Layer 5 of a small transformer language model trained on English Wikipedia (10 layers, counted from 0, width 128).
A neuron adds its activation times its output weights to the MLP's output. To switch it off is to set its activation to zero at one token and run the rest of the model.
A neuron's activation on a vector x is ReLU(gate . x) times (in . x), where the dot is the dot product.

Input weights of the MLP neurons that the questions are about. A number n stands for (n - 500) times 0.00047.
n110 gate: 575,487,488,622,416,314,453,390,618,542,553,29,358,622,381,337,624,547,399,492,651,698,614,357,717,320,582,496,625,388,661,525,417,385,606,213,681,492,623,397,114,504,309,641,799,441,671,364,584,586,283,459,468,542,650,275,331,586,479,357,452,345,581,619,496,574,472,549,648,651,395,431,475,641,555,459,542,455,549,455,352,463,468,390,574,707,640,271,385,546,595,302,475,467,521,475,545,536,358,692,697,561,560,261,431,398,545,306,495,525,459,852,429,516,642,556,683,566,492,459,372,699,480,698,538,740,289,759
n133 gate: 774,295,367,317,534,233,165,646,347,483,608,471,107,671,404,419,476,539,615,406,306,390,274,400,521,772,404,626,424,546,450,563,488,204,628,155,608,475,397,374,508,479,496,332,602,342,500,554,642,450,771,377,418,753,361,500,617,566,585,649,629,250,402,533,384,521,582,740,541,576,479,570,563,672,284,347,457,475,562,475,443,617,463,436,333,251,339,423,417,508,576,648,529,599,280,542,638,520,699,508,554,587,707,410,389,509,620,412,570,717,611,781,369,533,661,345,331,618,521,583,233,529,475,346,398,640,404,575
n207 gate: 500,787,466,186,444,145,365,387,751,599,328,727,620,279,783,388,651,373,383,392,404,421,517,559,363,303,411,372,513,671,551,559,484,732,371,466,479,628,452,279,491,466,558,210,336,504,375,420,545,487,547,400,321,680,265,517,420,475,504,504,788,487,475,441,596,353,679,592,533,715,607,479,457,551,190,538,457,407,576,622,525,584,786,570,572,584,659,285,500,616,516,378,694,462,454,610,838,704,586,517,462,161,609,670,483,509,487,546,353,720,659,451,791,433,358,603,650,696,717,421,554,462,471,635,466,563,447,529
n209 gate: 683,624,434,429,639,840,177,523,540,680,526,449,425,572,500,279,671,340,530,504,668,467,375,401,231,428,467,519,384,604,511,515,198,611,405,522,518,392,393,611,478,714,398,392,432,462,540,500,414,332,594,377,504,593,571,561,378,635,414,413,649,493,735,272,469,526,667,471,306,406,526,507,489,689,389,453,659,681,588,559,582,448,467,447,415,222,468,536,585,496,486,500,566,584,360,470,500,500,623,394,555,566,343,718,515,758,603,345,690,538,405,570,485,504,343,403,478,824,236,478,441,403,716,581,493,507,508,485
n240 gate: 761,504,508,434,616,439,836,531,388,411,428,572,458,345,712,589,368,602,291,628,612,437,345,455,239,511,538,588,227,757,398,754,387,314,444,689,398,332,410,363,550,542,545,680,648,667,598,595,600,568,538,295,429,546,588,563,705,436,438,496,363,454,455,409,386,791,470,538,548,546,373,396,271,546,696,519,473,659,496,723,581,761,522,652,237,667,383,481,447,627,639,613,439,666,557,432,462,295,469,560,470,763,606,463,676,461,504,656,598,504,605,500,535,391,496,422,376,538,489,579,545,317,489,439,462,474,405,587
n110 in: 620,581,324,550,667,467,656,395,589,533,719,610,649,529,578,454,362,584,563,370,605,500,751,484,99,520,263,574,616,310,349,627,457,471,468,455,520,784,344,385,484,655,540,533,425,278,642,325,615,577,483,432,488,326,177,492,602,577,404,667,343,512,288,427,314,496,761,767,401,629,579,352,603,393,420,241,391,439,541,264,464,520,524,609,484,530,631,544,370,550,327,308,733,447,374,181,422,343,566,492,370,472,369,355,411,706,353,651,381,471,399,608,657,435,666,508,249,488,566,439,513,385,512,471,380,544,877,512
n133 in: 567,549,402,584,472,531,205,532,415,648,679,523,727,492,637,644,553,622,424,347,830,527,404,516,738,576,445,516,397,464,622,547,542,621,732,613,480,524,403,256,421,649,477,413,588,375,644,684,477,523,560,442,326,277,607,584,720,477,312,320,709,544,312,473,703,637,500,691,466,600,743,435,401,476,618,574,778,590,539,426,561,571,535,472,339,710,500,565,449,185,594,440,763,445,422,677,500,388,663,574,578,589,528,623,578,363,246,457,597,656,597,446,325,629,384,684,690,480,338,411,672,322,297,433,544,341,595,434
n207 in: 456,433,261,610,386,528,434,344,571,565,460,536,399,533,627,419,469,455,467,859,539,637,280,488,758,341,639,552,565,705,424,329,750,556,810,540,448,488,504,400,412,405,457,520,337,684,595,198,488,461,763,629,649,504,460,481,492,709,524,484,322,609,465,508,574,488,516,528,461,557,176,480,729,372,566,524,471,564,239,544,604,504,430,602,496,517,523,547,798,565,335,684,548,262,552,464,400,508,161,559,555,370,351,426,342,508,635,452,134,398,413,193,237,472,443,554,543,492,532,484,564,368,516,620,706,535,387,301
n209 in: 377,386,444,523,520,615,432,290,627,567,510,657,450,551,464,724,468,531,500,493,441,481,392,408,460,635,470,387,473,786,526,493,637,316,438,405,658,503,388,454,493,461,584,537,244,351,275,378,542,438,453,555,484,493,440,516,441,686,617,574,591,349,635,671,503,461,497,513,699,607,677,468,576,427,537,546,547,411,402,424,446,638,413,608,543,635,592,523,549,329,383,339,619,428,638,421,447,536,467,595,438,555,527,568,546,415,310,510,238,540,562,497,908,448,413,661,331,553,570,728,641,324,464,497,460,516,390,530
n240 in: 378,573,442,463,530,325,515,151,691,652,674,565,537,545,690,226,684,315,470,545,511,489,239,547,437,550,460,467,507,415,365,756,556,511,676,485,438,456,406,416,379,496,439,581,470,522,493,394,507,478,374,529,525,485,371,200,445,634,678,597,500,645,393,555,628,693,321,348,461,344,448,443,643,694,421,504,541,405,674,409,479,438,518,447,599,687,338,507,718,719,658,507,511,322,635,409,379,661,622,453,471,709,364,590,511,462,391,416,484,541,496,412,485,507,396,436,551,493,419,330,796,665,435,544,211,579,618,333

Output weights of the MLP neurons that the questions are about. A number n stands for (n - 500) times 0.00043.
n110: 403,457,515,646,516,468,579,264,377,455,441,508,407,764,450,368,635,635,524,454,265,341,353,411,336,517,584,116,531,563,435,174,454,554,589,678,273,611,436,389,421,362,581,403,660,495,532,426,942,412,593,728,479,399,583,535,654,500,468,361,527,397,617,416,372,382,358,525,612,579,522,582,375,580,527,559,496,441,488,552,451,773,427,465,679,625,411,190,443,727,756,617,632,390,345,364,517,473,326,500,696,500,357,472,715,266,809,632,126,383,524,588,612,664,424,679,441,545,683,292,345,611,263,358,544,579,466,568
n133: 474,572,316,640,533,544,627,405,563,534,301,344,394,702,341,250,614,580,463,622,308,240,551,626,492,555,562,744,595,621,444,504,289,457,517,464,545,546,822,386,550,496,545,406,649,458,560,547,567,589,885,384,715,414,316,757,300,541,548,545,454,567,422,801,572,484,545,515,346,386,246,739,492,426,500,578,638,438,625,642,397,558,429,761,587,641,457,414,500,573,389,275,324,428,442,473,380,602,571,396,649,530,504,530,638,690,565,791,317,360,676,626,660,615,584,456,535,709,536,457,519,588,566,515,425,619,367,474
n207: 513,418,276,980,346,662,245,664,446,655,571,509,509,652,289,603,496,323,648,824,450,600,531,616,605,274,756,419,442,456,359,518,407,463,693,290,445,509,504,400,622,579,509,488,439,405,495,488,571,311,675,483,527,460,403,389,352,377,743,397,532,514,593,234,505,580,40,357,259,532,412,464,404,248,678,548,539,781,488,390,668,250,370,745,582,628,438,398,694,684,770,445,407,282,611,522,377,307,558,606,180,568,615,697,657,720,461,681,537,324,700,475,593,328,592,742,491,522,433,383,466,483,469,522,513,487,500,513
n209: 575,627,683,451,220,535,504,631,727,323,479,533,321,561,537,668,605,573,775,380,332,555,521,546,357,587,747,553,419,525,589,423,488,546,478,730,574,564,544,956,508,668,528,332,326,544,536,446,742,724,625,427,376,455,586,371,582,655,804,268,515,579,558,321,464,574,635,544,557,290,361,496,512,714,636,459,456,508,484,639,452,302,322,737,726,563,537,401,440,496,556,538,642,488,397,540,508,557,178,466,518,496,282,523,626,475,257,790,699,656,595,638,516,536,578,521,389,428,521,337,452,593,602,529,591,589,272,311
n240: 714,500,470,268,733,567,425,687,397,508,362,471,610,531,741,909,463,451,580,315,393,328,358,597,623,345,575,599,622,546,608,648,681,292,442,561,552,508,536,365,417,463,512,442,631,523,706,430,734,337,430,492,395,517,670,579,667,363,349,526,606,334,433,602,414,475,371,607,415,439,531,650,114,609,488,479,556,723,437,472,578,406,653,614,306,708,327,411,871,517,482,504,636,451,399,455,509,477,479,562,304,500,654,484,492,445,249,218,530,655,484,213,376,493,637,670,320,100,513,615,471,607,637,691,384,508,365,556

Each question names a token from some text and the token that comes next. It shows the vector x that enters the MLP there. A number n stands for (n - 500) times 0.0076.

Then comes g, the gradient of the next token's log-probability with respect to the MLP's output, scaled to length 1. A neuron's effect is roughly proportional to its activation times (output weights . g). A number n stands for (n - 500) times 0.00076.

" |", then "\n"
x: 369,429,463,554,242,233,406,663,458,378,582,586,668,370,535,522,602,379,617,511,588,564,478,120,470,542,445,559,446,574,738,281,442,515,638,511,556,462,490,629,588,529,442,501,390,395,488,546,493,716,390,617,587,385,421,669,612,529,278,561,498,386,427,611,169,584,540,788,392,497,412,455,237,344,671,527,528,508,397,556,539,460,384,470,562,377,558,596,460,395,434,559,385,503,262,437,625,382,554,511,589,484,554,238,433,482,441,515,478,523,491,373,709,547,566,356,744,497,431,432,579,577,383,452,239,537,417,468
g: 451,425,571,502,460,458,683,375,161,641,466,723,670,622,673,575,634,651,340,542,311,353,567,388,367,601,584,281,394,518,662,500,358,535,731,511,511,586,396,576,405,638,330,498,515,506,457,555,626,524,520,478,575,511,511,628,272,631,698,500,279,256,357,527,441,711,413,388,642,398,387,392,438,493,415,571,397,482,467,492,338,405,473,631,727,382,720,372,443,494,520,518,460,352,433,539,421,536,540,571,331,304,510,745,500,381,639,477,444,627,472,573,672,505,488,554,403,617,458,427,635,403,495,464,515,670,413,455
Switching off which neuron hurts the next token most? n133

"\n", then "=="
x: 519,531,635,224,500,571,617,513,300,555,622,679,497,419,609,546,395,545,610,525,478,846,370,310,425,729,382,577,400,567,526,234,529,580,511,632,519,531,417,425,523,457,425,473,398,620,113,515,510,696,318,749,406,378,340,503,516,485,526,601,552,426,328,612,356,787,411,709,343,325,377,327,239,354,590,543,607,527,635,456,534,376,422,435,462,532,462,435,550,406,310,495,350,321,271,331,425,673,625,308,539,579,502,606,495,454,688,410,597,498,532,467,660,664,448,379,506,374,658,605,553,389,621,472,480,525,702,531
g: 558,536,445,399,610,473,585,546,306,434,524,474,348,422,656,630,540,417,498,533,546,610,782,576,512,293,521,592,459,452,458,535,679,361,455,741,664,819,717,465,496,650,388,699,399,471,418,451,474,620,412,645,553,479,526,363,526,568,379,534,613,468,611,495,515,532,389,388,463,530,466,552,421,369,559,361,449,656,247,588,522,383,457,384,225,509,528,293,616,445,705,508,494,579,427,241,243,500,538,606,214,422,557,408,442,604,371,282,648,366,282,540,537,550,474,439,374,512,324,382,498,613,580,581,497,457,440,452
Switching off which neuron hurts the next token most? n240

" b", then "om"
x: 666,543,662,505,523,614,421,668,236,468,410,564,455,443,398,331,632,317,592,459,303,517,369,590,362,525,571,652,511,497,543,386,474,485,545,524,716,480,510,410,460,501,296,613,405,347,305,653,303,526,598,488,675,363,370,369,659,448,717,544,486,378,655,518,484,617,653,616,590,556,341,405,640,588,458,517,579,504,565,618,344,324,489,478,407,610,408,388,556,270,236,642,708,424,570,441,540,630,557,193,554,458,276,582,589,249,511,401,556,475,412,321,714,827,711,446,567,511,404,633,706,454,393,515,647,530,469,505
g: 749,344,385,460,433,391,643,544,476,556,457,501,575,437,668,464,394,586,564,743,253,503,777,362,579,605,521,637,457,271,598,642,444,303,448,693,622,417,367,218,419,671,610,377,552,431,500,528,496,377,512,575,367,418,367,631,414,402,469,529,369,448,613,575,564,625,425,273,538,391,230,568,536,624,331,609,530,648,341,552,641,597,406,588,461,525,559,556,584,695,376,553,371,410,476,509,402,542,459,627,476,527,470,329,532,511,448,468,643,412,505,568,547,454,471,601,735,307,622,558,553,623,504,328,611,427,656,714
Which neuron, switched off, raises the next token's probability most? n209

"ot", then " l"
x: 504,594,352,432,525,568,548,442,421,416,529,417,331,338,542,587,359,407,642,224,628,342,333,299,354,460,584,392,172,502,340,193,366,501,582,490,742,439,480,512,281,513,543,485,426,659,570,510,347,623,486,307,714,517,510,288,396,564,555,528,750,566,684,581,520,480,429,610,760,626,354,417,485,443,528,485,522,348,138,427,658,293,457,433,656,473,495,561,616,474,364,475,501,493,370,444,502,535,531,568,456,590,312,454,656,401,407,538,605,308,591,452,394,449,729,627,550,388,768,610,468,434,489,591,399,513,299,642
g: 457,481,484,637,555,570,537,583,498,470,399,477,599,380,632,339,759,529,557,610,697,689,378,672,611,590,420,634,594,490,588,605,542,721,487,746,281,472,453,295,533,541,393,528,582,727,320,544,257,560,268,430,442,513,573,268,518,496,436,469,588,443,587,627,474,555,516,562,463,480,698,463,723,682,432,556,653,520,630,541,682,309,703,397,386,471,476,426,439,471,472,563,589,521,715,288,564,480,603,511,542,282,628,418,592,603,350,285,750,618,428,482,509,474,574,413,373,456,408,484,727,392,586,464,522,507,467,512
Switching off which neuron hurts the next token most? n110

" al", then "re"
x: 652,614,696,460,685,503,453,728,332,546,533,497,424,581,734,467,647,436,575,591,98,516,415,554,288,521,535,525,507,349,702,345,460,478,532,676,443,387,373,396,499,423,526,597,392,355,396,390,351,663,542,530,539,335,431,626,574,538,624,676,509,744,589,538,495,694,669,566,447,556,566,538,587,573,547,532,392,531,458,687,617,326,653,371,297,668,422,167,246,324,806,457,400,422,647,529,592,745,585,415,446,456,449,348,469,342,773,450,476,388,444,417,578,818,557,174,470,392,366,406,390,433,517,363,599,463,537,506
g: 555,543,687,438,416,195,536,525,473,474,509,494,725,378,375,645,453,300,368,423,567,468,469,315,480,475,367,592,508,509,438,675,576,622,614,387,586,560,138,484,613,393,364,409,632,610,536,494,537,471,620,421,549,496,383,513,395,481,626,553,588,401,426,405,445,575,327,437,711,554,522,439,573,309,530,522,442,514,544,484,615,465,357,578,281,542,627,437,459,494,654,868,436,491,469,345,341,359,598,434,695,507,571,640,517,233,411,222,461,500,637,628,492,478,516,634,498,220,573,570,388,525,347,341,600,536,553,520
Switching off which neuron hurts the next token most? n133

" s", then "it"
x: 642,651,411,427,591,550,295,814,420,279,589,530,349,406,554,388,743,479,658,586,381,506,569,531,506,552,531,717,366,471,341,407,594,531,605,490,509,410,584,329,445,491,452,433,476,285,384,576,360,491,645,643,508,210,445,457,582,702,480,939,452,637,631,405,524,615,647,755,463,543,330,390,375,463,447,630,385,594,592,728,384,306,528,456,328,676,579,258,427,280,484,582,480,339,513,524,495,570,635,521,618,468,402,266,450,351,611,439,601,505,408,585,620,741,624,391,438,445,442,447,601,348,630,530,487,378,517,432
g: 504,494,358,571,497,633,361,531,506,551,428,503,514,436,197,406,552,463,627,462,657,420,596,762,428,691,627,285,518,684,423,295,422,692,353,484,449,551,529,464,364,497,437,562,393,346,460,459,593,643,544,635,537,503,645,570,366,441,802,431,371,459,459,718,612,435,325,416,485,439,646,322,457,537,375,470,483,585,622,541,789,613,530,483,650,546,493,451,595,697,545,469,577,482,553,425,478,473,530,550,668,279,509,507,631,365,545,618,410,479,211,262,619,464,602,619,517,375,558,425,435,696,669,573,515,246,420,511
Switching off which neuron hurts the next token most? n133

" b", then "r"
x: 654,525,529,509,498,668,374,604,212,418,398,589,469,460,471,323,517,381,606,509,309,573,365,605,357,459,449,694,471,543,588,436,285,493,538,492,743,455,510,374,478,438,327,590,457,400,296,646,296,566,645,448,742,375,386,396,627,443,749,536,507,351,649,491,529,600,597,594,618,621,341,370,615,594,454,509,556,530,492,638,346,333,419,478,441,588,385,333,493,328,151,707,703,386,555,381,533,635,491,197,587,399,198,593,553,223,477,417,549,525,467,307,689,777,646,488,487,469,396,602,621,436,418,619,601,442,410,524
g: 540,534,441,577,505,481,562,661,628,459,521,605,406,611,695,545,452,374,507,278,678,461,585,533,450,537,463,560,579,374,431,673,661,579,604,601,476,499,266,227,529,484,367,448,398,666,432,498,406,581,240,426,710,637,386,530,450,342,600,468,551,453,433,636,324,613,587,634,783,237,371,295,433,596,580,542,551,475,608,495,292,540,420,528,654,718,550,379,521,548,327,638,303,295,539,604,456,496,669,616,465,450,519,513,545,249,762,511,437,434,598,472,548,423,408,488,562,544,502,270,417,629,373,393,428,492,508,616
Which neuron, switched off, raises the next token's probability most? n209

" V", then "ir"
x: 768,528,535,525,562,366,508,691,460,426,401,419,416,203,346,464,733,317,609,168,530,658,438,463,566,482,516,597,343,524,398,334,618,471,451,545,640,538,404,620,572,444,652,456,304,378,319,418,441,521,474,784,473,459,449,460,546,405,664,448,697,524,534,612,554,555,715,484,695,542,594,510,462,180,575,452,529,449,606,658,616,404,581,415,565,531,439,479,467,258,519,559,572,468,414,392,583,598,489,368,477,557,276,607,493,331,486,590,574,497,512,313,772,745,572,330,552,574,448,677,630,449,392,665,730,347,512,541
g: 627,437,468,479,588,426,595,573,433,472,646,889,425,550,659,674,371,307,443,648,659,562,433,450,411,580,449,700,566,665,516,343,699,434,642,606,485,553,360,514,244,593,520,527,541,422,541,474,526,509,387,498,460,558,450,698,534,251,586,484,493,516,472,462,324,530,566,381,672,538,502,347,562,554,416,341,494,419,744,448,349,615,535,429,416,493,641,546,409,388,497,659,529,811,581,467,529,533,479,690,426,524,585,571,596,418,878,548,381,665,428,393,528,644,533,450,474,458,653,589,737,601,278,432,463,461,493,523
Switching off which neuron hurts the next token most? n207

"6", then " -"
x: 587,560,170,509,522,757,470,385,490,543,678,799,491,134,700,579,694,459,530,371,568,820,565,461,497,524,408,557,465,307,523,426,589,523,481,588,533,284,648,461,444,199,451,369,464,660,440,438,546,409,534,507,405,423,413,264,223,676,517,614,661,510,450,344,408,523,644,614,612,394,486,506,379,421,521,491,541,573,385,490,505,389,596,207,415,419,409,403,477,428,633,426,601,437,459,403,319,624,453,308,711,390,490,487,590,169,488,547,581,348,443,231,485,393,607,492,498,230,510,507,669,307,567,520,435,654,469,536
g: 407,393,526,684,465,442,605,451,438,496,501,620,515,531,498,625,340,375,119,411,611,414,404,468,484,522,409,341,537,753,570,422,250,459,460,450,395,451,765,315,350,597,358,528,582,392,452,592,621,431,462,622,428,596,215,436,471,575,505,637,544,715,513,461,499,287,427,400,339,428,577,714,625,424,434,381,526,743,628,692,766,500,397,463,666,547,446,568,499,590,659,489,632,615,452,597,603,363,706,574,580,516,613,469,326,537,384,443,502,479,516,711,598,679,624,607,558,474,461,366,527,507,539,511,528,401,576,621
Switching off which neuron hurts the next token most? n207

" c", then "am"
x: 646,490,577,502,739,490,390,571,431,505,529,626,450,460,391,572,594,340,752,473,544,405,476,469,355,459,531,656,434,411,508,351,385,448,472,506,699,371,398,483,414,618,293,517,359,485,326,638,355,800,567,538,548,275,506,493,728,602,515,669,447,617,599,436,457,652,444,495,758,564,330,439,654,479,456,561,614,509,635,647,584,336,405,451,703,637,515,408,673,202,319,679,546,326,515,330,408,585,592,320,566,614,468,440,536,321,601,380,690,599,200,265,711,687,579,419,438,385,451,383,678,432,546,649,645,562,557,428
g: 480,393,461,545,474,656,515,643,608,695,547,752,555,432,260,481,325,560,503,558,228,594,392,562,339,327,358,650,595,350,350,559,690,541,532,557,586,452,562,445,605,523,365,704,432,611,347,688,423,403,451,607,358,580,459,290,647,431,483,582,607,469,489,634,542,646,626,533,561,538,428,468,620,441,696,358,530,307,306,479,625,561,569,378,406,617,470,455,384,685,548,716,552,341,471,536,475,377,500,459,493,514,523,485,538,440,356,562,529,248,431,324,492,378,295,405,786,543,561,724,432,338,403,548,414,390,510,368
Which neuron, switched off, raises the next token's probability most? n209